Layer 15 of a small transformer language model trained on English Wikipedia (24 layers, counted from 0, width 64). Numbers have three digits each and are written without spaces.
In attention head 0, each number of a token's query is one row of weights dot the token's vector x. The head spreads its attention over the tokens so far by the softmax of query dot key.

Query weights of the head. A number n stands for (n - 500) times 0.00095.
q0: 574566668374499503483454634455412515513562632499469584533467512516472291430319557657560643509537525300600460628482537536498532413437512663810446543757762636612323530533328423570486573461397750
q1: 509561576550491576453748551323459514373524610593621333589768364320550592570473437378529732856457676264490406491518244421575393677389577474699391625490759550550613514379441410535472514489469397
q2: 277493462459533569368602520463624555640381241431515348476492321547453513471344343571542526698592545502523589688514446557507359508354320242239609437516578559602435510611508424464570442273680406
q3: 381388627460715519518276498444459533472497447554446469680438568599562480435592462496477427476344350775460395532572581320530687506364668648300551432587549288454687468578513453603491475303471538
q4: 399737320553392525533537504526718397382380462454576359663656701419580546268603578304595412572538487292557346310687432643593370696238476146437489450265479485431570477460527580620799447476390510
q5: 703176559441640323332520449544390727433526293399481562476683339416549493599755489429769398465452782583651309344634744551486560328673437455626460644601415729614497317482415573413610677535228710
q6: 365679709615377519551653686441438654500479655620572343520398662381795623369560431359380370623659367437419458294694388333677301591664468599693325296538596449659710592422540284706669366256512557
q7: 552296530479654425554262279525524427706748703514577680461676248373519639616550567488470455404718557385605583649604619621716225581416752578631421601785536358522714455582395554431412530265474477
q8: 707372557183423583514476449526569653380511584318766838707528257505505671861403592465584489367620697500513514634598612399431542265677586102592220592381425685529406360593420442414647661396356543
q9: 272407730607539514495561515502470349468244605411720524445436675427694601310424585522219392714313146411534207541664370490656543510701713578549566311473690507491825373519736405699666442422568689
q10: 464525823683645500594322646561514462626632580238555635546448567686332556294672430781502575423326505451557557272664760541540302451538678482652499392500589340567497394367591318695244592335312602
q11: 586386256493508466547572591653472511198433382454550536367368589571652605658310605611975451522500416534325417611488467499402562389524479610472689638367725285532251602383608300427417497705474496
q12: 598405712451666478397409352526507359562589574549415370424353377464319435407588490585540406582318523367526381645570629284671546494206345548590501548679668362465504707491383297592772535526652477
q13: 336396512470370388487413634491330593580394358666648455476486495448549548540463534723637571401496365558880575628261498598385459508506546347591481635751520519500445552390573669248624406441550291
q14: 381616613564605543198418768364510927495451479402293845258386366553488298360539492582381689801341538733250876314287541447519398386537593532274549395516390463568713686423403484516370459445575394
q15: 396395341568368279424638500627743392525171433378509519501488367402627346824654667667363502602586711528254453455441388448622422539517628421303760783525510414621337316413739557578533536352665230
q16: 343518356410450557452795553558636407611335409598645308622573352594521454623580363486404391572415501325485608683561350535414588692213445487331498511314512595345705490688412553570374383657665307
q17: 365401536560559555656490517643329303529532495362468467489401435467424382661497551647584345391443500599603346375430492572556771452441550627530549608583280599494609435460375744528504673523461476
q18: 703378379439517348543326622516580563546671554527544713558629470515551613472563508488458423609540665694633650708316562369413599512534405440461480470633478335448355518606562443388537707449444425
q19: 244319528459573414323421471445467428672419528433454651498295344554437469643445559592551284454711626468496746502331624432497438377556576606482549721662384652552529603627388562318357559602771345
q20: 321530407508562384528440500386464498611481399400465620597425445387431517596621549543468614472549611786314541603565416428418521414311501344460513505606357480570558362471477469568574403481670446
q21: 603529600381447348366670359334544536297391410558657403593502562492685575347589598378620598467547364500532513181644685486510202617457580472597582402540468466478435503477476818468441538548429573
q22: 443400590410771462440283470444424409667462529371529649616482444395533455225552548817575460674411394524612529285313382470585696669489630273520395467481432535471727558306555416395217387490596491
q23: 471465124518270584486418385401575664387512582409793666664449332471527607604431580344788545259422473241639536421562604722354399568464545495572334551544594654377513871829366580325521667524446342
q24: 534433335469362430612445638529658264561627503563632466615503408598576556511499427490440466428652652644657408735762576369618386700521619313535463325521533121359500604555345575253534576425486663
q25: 616769420478658584576502892496532805345808468431741454279494515428408708739352604524688651658453501525264489709486512402562464847697518586410698845254625526569533360645516381468595417395500559
q26: 309474277476475497971443478265487269621704878634289619295521424665377705751604446299477639351480527291364543514582539723517459498284550525699396464542555319239569494573586684444687445499318465
q27: 522253649526749486361544672703297509488524329525478697587646339662517767893429496450404519576512671733553237187336639511619753418611454895750580389494639361577558379506520396544479534572272490
q28: 649650541257559611209427568629621374294542617597457584379508737637701510166532516312307392205431489408545445116307686571539465837133710455465563427500585509431639480454493374360415457619835388
q29: 402601406787392300348520580472572294686583313149653422663333484538634086856772692595338481311442694604447406692382510533641637391488416741546474709402814477621687612412548495423562577690489244
q30: 577584498413708352439580552637648436506398540356275221221219605540519543644497154714193585663402353543732644360681167484478354535356549283385617418558259790461561620434697333412546458607494560
q31: 556677438696551562500476615494576429545581216498470541550735448598511413456432659450577074525527638277517391579423716645443494353566461516391630443714062444527542172673435466737583644584350429

Each question shows a short text with each token's key, already scaled and adjusted for position as the last token sees it. A number n stands for (n - 500) times 0.0018.

Then comes the last token's vector x. A number n stands for (n - 500) times 0.0075.

0 "ed": 515507493489552465319344586173363935463598684692492518482497539463561252389895372409252578424462
1 " in": 538519532621460419349429445296311753480545577627473473436600597510617243321738401397331495504493
2 " ": 493490475473517484388305487498397594474413515585524512437454497453451337515845676485444572443404
3 "201": 467573410533486506384433432389469448516466395457557552499488471428494479567731745394533575389392
4 "5": 467576508529425609372499469516487489440450444438535548546504526352490280408717430384613464382389
5 ".\n\n": 505482481524479501292388539242416852511583702655504503513482551436544186386857329362394601394451
6 "===": 438479469696312681267385560536489517368440764524444523664510754366467312357659467409549588376562
7 "S": 680575642409411552458411415498496618448471584626413438610574495509575263490781549623597514285524
8 "G": 626222383587235628228318295390454380475493547415400461608692625375597464553629600473616585308405
x: 696418610557688543508528454560300612605663548407416532490542719636610244657335664595530492447432610531359625575283529384522209558590493557465470635441354376729249275358601405468547453392416669
To which token does the last token give the most attention? 5 ".\n\n"

0 "2": 515497500502544466315333573176381914466586670684487508494490549438565227390879374390278593419467
1 ".\n\n": 495505506516492497296351533248409844503577675661497501531466571439581182382862332369395603391461
2 "==": 628605608608368595315333469583448515383440781505515552590418742385536301399748445517494595423505
3 "===": 541510587648353713400446525568492479360442662532627463654462786435509263317570516370543590447516
4 "E": 377558590538467571480298429607456584300363468543591477491570623452619347511646641484540541386455
5 "l": 457403496501321425384526495564420605358495392534420567550572417600490526510679526580478386484365
6 " J": 370515461410509570493325510284390575479459398528391562560604543496482597638536605360571565447321
7 "a": 541453442462497442501572488477539461378528452433420489587546477607324525450409610448315491368346
8 "ish": 660421400517451628442367598358410600393628456458531557494583565420458639540373719438520412318403
x: 533598467536475327511629660521563591468516372582457384418414461636363543437544753779974544389605514468420801575408573369604348490508392559488458672565585372512440341399518396634659585217373417
Which two tokens does the last token look at most, in order? 0 "2", 1 ".\n\n"

0 "aw": 513509494493552460323331576168365929459599680695496517481492546455560245392885371414259586419480
1 "s": 484498567509427559518390443410401674399698519736425581488557484533547257413665510438305550388381
2 "ar": 418538563631461464460553512497424344487511440384481476529516620407347700438627712267346469437456
3 " at": 507554575535466363362451436358270755473574504666460537432589579489501337319706409375328489452554
4 " the": 514506574494511324292306364220432864427535505533529609439529556337501270387716519542452527535512
5 " S": 326475535474471528437345463395444692425488437696410448605520511530577270446677539666483595166434
6 "O": 372388450650264565434244259536571419319380571439317600632653664403563418420564679677481760253438
7 "F": 430276354656234615410359317480464385369517457477369626605603546442640287479510556507533553229359
8 "E": 657243357722282517518388398465512418399372332448511494448652584412491363421521702514567581244471
x: 702564513735546443625590577572262488467581474469218529715370698628503475544497499643420368553497528647280634586222465581482675447684502477425532334688352419416226308387621407455492545453502479
To which token does the last token give the most attention? 6 "O"

0 "ver": 514511498488556459317335575170367931463605682689498519482491543456560245380892370406262578428474
1 " med": 379552520528552543343305452555367517315558484585416504359600617576635487345826442300348398532361
2 "al": 476588523507505421381251511401291572412469620768498498527663503442569469537661565466320637695409
3 " –": 527515517529442519443525576359448694492536507567518478569534455492516295285579434412392640437466
4 " second": 502511626464530459272303525341350619391501541598510536535603559408543487495625393448502388522434
5 " pl": 498451440496332517354312571572401621439440427583559573528571637481565601492769510520485521509567
6 "ace": 516511456493370498406403380493327647465559621649455538595660508550620283430637434377516557526398
7 " |": 517571478491401592347543588364410647531389619613443521558574569421385384334702449343521591572390
8 " ": 524485442535405519511266485603555631475501606523480481560521511501551265427747346360512492527407
x: 551629609460604453473566548375608478625216332514425508441431578578524423619434435676309634734137687691285536566452421445717347420510623466441540456451396484495479709467589585696547465602585704
To which token does the last token give the most attention? 2 "al"

0 " Ch": 512502496489543474328329582183367919450581677702490517479498539450547267397898388406260586414482
1 "ampions": 427495522484439571371203330386396730348563459837510439570548589438500234474660547476330637355461
2 ":": 620522651601441709338499705361426667504444595480518480546459658473568310297646449565428455340456
3 " ": 534530565556415468392271525541506647476553526574641504579461638355549298348629625537470504453376
4 "201": 382607419633405549299437401463517463541439470441616586520532619338607382448685708432545522420499
5 "0": 358612513573355740301364524541538427392333419474563537585577680337565308409633474506617416428492
6 ",": 351417453590284682371645514576575593607425513429396547586653565516618365325766215511580420544336
7 " ": 568444439566389595489405505609650508412516524549365507519458516399490262477720477495503468490425
8 "201": 645431491433410540388455451463536489503581415529540494406510484392560491539659699458501503431483
x: 539428635743686394665607534691688312310273493501308481405390610481325066574536515614482368408537574390562350644372460522379466344379489353367578612430473274459512355412492602535457496591397449
To which token does the last token give the most attention? 1 "ampions"

0 ".\n\n": 514501495499534476315343566186388906479583696681500514497485546448568221395881360384299593413465
1 "===": 536523671654454616261358530536442546390441701513434461564342821353521272336653478416548608362554
2 "S": 638413593514425559477378400514465611465461571617647501350618556490595265498779579606581503284537
3 "G": 614758599722307598269311275406429334480460527431581591605576748338646436562643612447607579325441
4 " F": 605568658532450512403287469350335576325507377595594555527518631375482379425577614459369530194461
5 "l": 526404487571437511389484489510387646565496395617580549604452551648473384538664479458441391505424
6 "ens": 438521571474512557458439304417574694467622370537535427468499557487365418561430680431384389399463
7 "b": 235420536527456479434379414533381446590628491430600456581479579464428668575615647279317653454477
8 "ur": 418501546660542462483614389513424393487573367414502491565443538492315464493681658368483336527614
x: 477420587677376595517566308596515669280439516547599313615500368388568506560608184433541429581425641684496669668317483290519516467738165491402649611386420359502291506483389549669535488447591380
Which token does the last token look at most, and with what share of its attention? 0 ".\n\n", with about 80%

0 " to": 515512500501538451319346563176358921468602687681491509489491546463573234363881363405279560432475
1 " f": 330614534434501427316344472456287535372614510604494542304581555436556491411767576411340400511537
2 "ul": 591536508555421473568467391511619511496491440459626544469536507551433430428733539607286416499611
3 "f": 586460556382607552478293577431234611320579407593300393376485509422518540469606625380222539488521
4 "il": 492448527463492428653480496450332578654526330471373517435585544617278696513694574375391546552553
5 " a": 491448548389524256378349438234341735371575398609436494496511587417483256281740356517357472656490
6 " n": 420366602433514460255228310407312618459593518664481504589468604530596311480674550507570452447537
7 "um": 453404453503286506344425321498576431451355435446647501488677525334531479515684647488484457566483
8 "ber": 525419448536423500348340510579405530499648387512420465584600563526505549474582446488588530298347
x: 525660239548672737541534615468554446570271404388582419532308729547426606661399524512404416611476500312203643518357376354610473546621316587623488705525274478541445333533385506335588435516578606
Which token does the last token look at most, and with what share of its attention? 5 " a", with about 40%

0 "===": 514494522515535475299326557200372887458574706677491510491478592430578204372874379390308601413481
1 "N": 543657656523479607397249360582433620426459538561338454443509608521728306541599529554597471376338
2 "ational": 524635585594436445399262363333613683452481577591467543531567474404530405644498650636275605435444
3 " team": 521476549611397471456260395271431635472529442634514531615641602509649334431638473470361689359423
4 "===\n\n": 519525484528474592270373501336476753500557694605502517537433564435617146387844348292505547432410
5 "-": 395529595543345574310406537455530602450471719531525545503566594369468426385678562430512522401429
6 " A": 455442570437457480441286386392573585282452493639382492585564543469474285446630349530481581402492
7 "f": 446403530553390641374452450638500569258571416490364564521510537474569478425568573588455400411445
8 "ric": 580396398460384430467374316522597640538537597747571384488702418461514444450643572726373742322514
x: 438451416586477541537193427494578447406361341532525571407311417480416417512546630669587613481451573424447515497339406487359577671906382598589803745431417326486394443406471366527439431440163679
To which token does the last token give the most attention? 0 "==="

0 ":": 506501500500539489307342578180386920472582684679485507489486550447569223379872364406291575413466
1 " ": 574535526493419460412262494620516695424547524683436474523464542419538230419655451502472582447417
2 "1": 487424538570518423385336436421444567517507389520552474541559563334442389389589550327517634532395
3 "\n": 538499549458510632352347481566616624400538480502572525516416586443590312366675473390540492440467
4 " Ch": 527485592454421541424318481619398584269458435649629587529608535447518596431771545528384729413466
5 "ampions": 528567396455397615385255302454412703302541440861562553561528569488482222436623511504331665380446
6 ":": 427483490598346719377566676430541639498426619491388535644539594513496333284604417531449465339427
7 " ": 569479443534379533391280536564589642411545550591350495583475561371506301365563589534491481452374
8 "200": 636372439522397591268338374410558485487444469472474523461603552285534383492591687500561538449514
x: 672344613615667454579525457787534318330347488636422334438462719474442220466600625650585450493479591440440396646399438385526582348451388352269683511296516379506486268302567326555423498581364622
To which token does the last token give the most attention? 5 "ampions"

0 "s": 518505489485553464323340581169365936471604678694494524485495534464557244390888372403261582420465
1 "ian": 551580648644395458392438523322368585457583489575477440593561605478503486381694536478265659443551
2 " Cl": 443478516503520506419343552368244725421559375597500415462584500391565540440746534479397550229475
3 "ub": 577634494612432561498383291341408507335535384541547526610600606553567418395557698549373579441514
4 " Le": 537489589483575479476431586345283516477620357507635530595547538542458610422540551274433478304454
5 "ague": 455569421640422500400440489288385692474574484515535671590546610443564350382480594437395632328426
6 " H": 407453516582459518471429468451354529528534425564524552649560531464624382371637499371420539332426
7 "and": 568421479500365517470325186496459515385551334583464518596558574391564259479641604677566450495535
8 "ball": 402322453577402563311373345363364659541482445632410479524579559411497398587609696485380608354475
x: 388535406544574509475411756647647517573680559481378461657492603439521303391652581533611481716359508749270671683295455468325523454880304587451705497459492403519277370528520476483572493609518369
Which token does the last token look at most, and with what share of its attention? 0 "s", with about 90%

0 "l": 510498491484557472317334588167355936467596678696494518482491537462561252393889375407260570420473
1 "-": 599475494612476541434282400283439657451546514600501559421500636442556378394753632557593634396700
2 "A": 575528575577473421511339307411448403426451273410587444454556597400395529477598670457504665279545
3 "h": 437456594590405410488425441407339496347581351595534494500628559456474531299552604542404566359559
4 "m": 510537398498598566464386460440506707441545146611548500483516605531567294471541363544600429396428
5 "ar": 422540469552490431466567525570415430405556362393489573544523540428419551396568609409330503538501
6 " =\n\n": 490483462575416753202380380477591652402526698644516504561380602527622020319733273391509490489563
7 "E": 682488496484403596439318407553449574270383431590370553505572663395565384424690609469579592403458
8 "g": 498386484526339465220321302568461609376555373569465489545658501439576406562513600570642506484507
x: 756545536612874459417523532445391486253599357393759592456745477704619660533379693392654536511398705605447578607294476503599421480603426460515535596397617411597487201634757514497546499553377590
To which token does the last token give the most attention? 0 "l"

0 ":": 506501500500539489307342578180386920472582684679485507489486550447569223379872364406291575413466
1 " ": 574535526493419460412262494620516695424547524683436474523464542419538230419655451502472582447417
2 "1": 487424538570518423385336436421444567517507389520552474541559563334442389389589550327517634532395
3 "\n": 538499549458510632352347481566616624400538480502572525516416586443590312366675473390540492440467
4 " Ch": 527485592454421541424318481619398584269458435649629587529608535447518596431771545528384729413466
5 "ampions": 528567396455397615385255302454412703302541440861562553561528569488482222436623511504331665380446
6 " ": 498516421587358567550295477504511600480501540631441554536472573445505251388670532370335621479421
7 ":": 606384427599381730405627647540560648510439524459404471578509553590445348333590412580477490334446
8 " ": 651483422514363542362269547607572637392505544642493504519510536379479307402541599573532545436353
x: 679623520436593415539610460555578301429178224505420623349525624623425432432449588607516411600172704537342553528345362507661397442352542438373546701491519548473372521498554492435517356562314698
Which two tokens does the last token look at most, in order? 0 ":", 5 "ampions"

0 " l": 515499498481561467319325603168345918462595676695500528471500542456571256398904378398267567426473
1 "im": 405577543489441581307294397457513517408562394534585521498487553516635357546876433492469301615495
2 "ited": 587618537481499416337414458394307679397510614537470391534554526367556350444703508395312528463412
3 " to": 526534574531468449418454455388336680511590555567506491561521545498594277257695378349426432541555
4 " the": 483528552502527354336337411212422843400556522524530601470498567338503242342741452486398490544546
5 " South": 374429484534315602454431412409525764442372492591480458576598496520529304530553612667316557266485
6 " of": 463429501620312564370628451483471695589506568541430599553682518526563336368673505641275572237458
7 " the": 503386588495484354320346373227451874393522488528455512521532556294475241371687528563429508513512
8 " N": 623433392562479572330351370468472703432464440634459409564453555550613282484647564651491592325365
x: 453376725499685589353463531645420306717472414684618772429450619757504468512496567543552593466511660727380471642244564565486538347641479729481578859533519414597324491504528439466512487570396397
To which token does the last token give the most attention? 6 " of"

0 "am": 517503495490553466326328582170369931461597669694493520491493539460553246389887371407258578419476
1 "ale": 518501535591536407408446467346373773469583530590437457562542571480499280414540566420276593293473
2 "k": 490588559562486493433517400514346576565749430433500404543440623383554357386510639377374554329514
3 " S": 501485575476540483486409474391400654503575410624649510512499547435501378379578610410458503268478
4 "C": 493657488704270521396362230455440433528476428368582723553574740347615470475484748488571665311486
5 "==": 378501451671322590426489487565390477460407645460500575637467672442516217332602564471440650411453
6 "===\n\n": 501485464542453619276439493356486728490558703603511528508419553461605130340837345284519522478418
7 "-": 522482563547343623317468552458550622454466749524410524570528535430457395362704511427467491406432
8 " E": 709439495493487603461233572562468616228437402638461538519503631477576417453627541454493505410432
x: 677436750613688447318590525649328517496377275400431705447308475546413405626486423643550530591495538721409654583454473681637492296394637692363430728637492424414444451614475454596500644464171606
Which two tokens does the last token look at most, in order? 7 "-", 0 "am"

0 "ed": 515507493489552465319344586173363935463598684692492518482497539463561252389895372409252578424462
1 " out": 463468553465443525381299405312396675381526591573472636361570530550605372428883430490414382538467
2 " to": 503530581504452426462470411328335678498585541580520536531521500536544328273726505370462368606471
3 " the": 511571549485536321334349400216423835409553515503533583455494548345504259354723468493427472568531
4 " S": 324462562476481526430339462396452693418497441681608491591518533507574298440681538633499564200433
5 "a": 448433508555410467401487471549553431376505527406547497607544540516400509385476535506373534311415
6 "ud": 469459537488438506521567463563471500426553380499474503481661429483463626541574575488536435407465
7 "i": 427426346675362621412537543492538596485461508453412593442496549468348445515409597375550488391537
8 "-": 589611555612426580433352461414462728489610420577589481548549598466505381399575711617550656203628
x: 469500565618489413475493519434409197498557240499569541332497562718464565703656286521853360540386478561374547631345530493520639280487515490508397547590558322446297305616559462629219399573449500
To which token does the last token give the most attention? 8 "-"

0 "re": 519508492490553457324342581172369933466602681691493522483497535459559251388886369402267581420466
1 "ed": 578580532490436535423370477368330681419627489550403426490513540465523478471799595532346390388383
2 "ing": 510586513563468512272480463432300757528542626597432427534469577397587326425746491418350549473456
3 " p": 513462555437572351315251496364255723516532580599499555322599530488555430493802429505477585426509
4 "air": 427449553384467523630339398311374530358600447479474489479542427576519404555828586523396431492558
5 "s": 506509495484513501383385503320234782484702542664529469522518532502534264361688471351287619380396
6 " of": 489433518574457417365480463354359738597524584542515595533587526432502321350639383504254552447621
7 " the": 516386541523492374337317388246421863418544500525448523532504568310502222348718458553403540498545
8 " New": 629443445566439561423272348366448754410465343643491573540588547455450303526638622695270577252474
x: 697303556601575576381455607568592466711444337479462400541518583475407500750612411535622354456437649863209562486390379569441704498566479738616566672441749385657425395428531435354407515536284437
To which token does the last token give the most attention? 8 " New"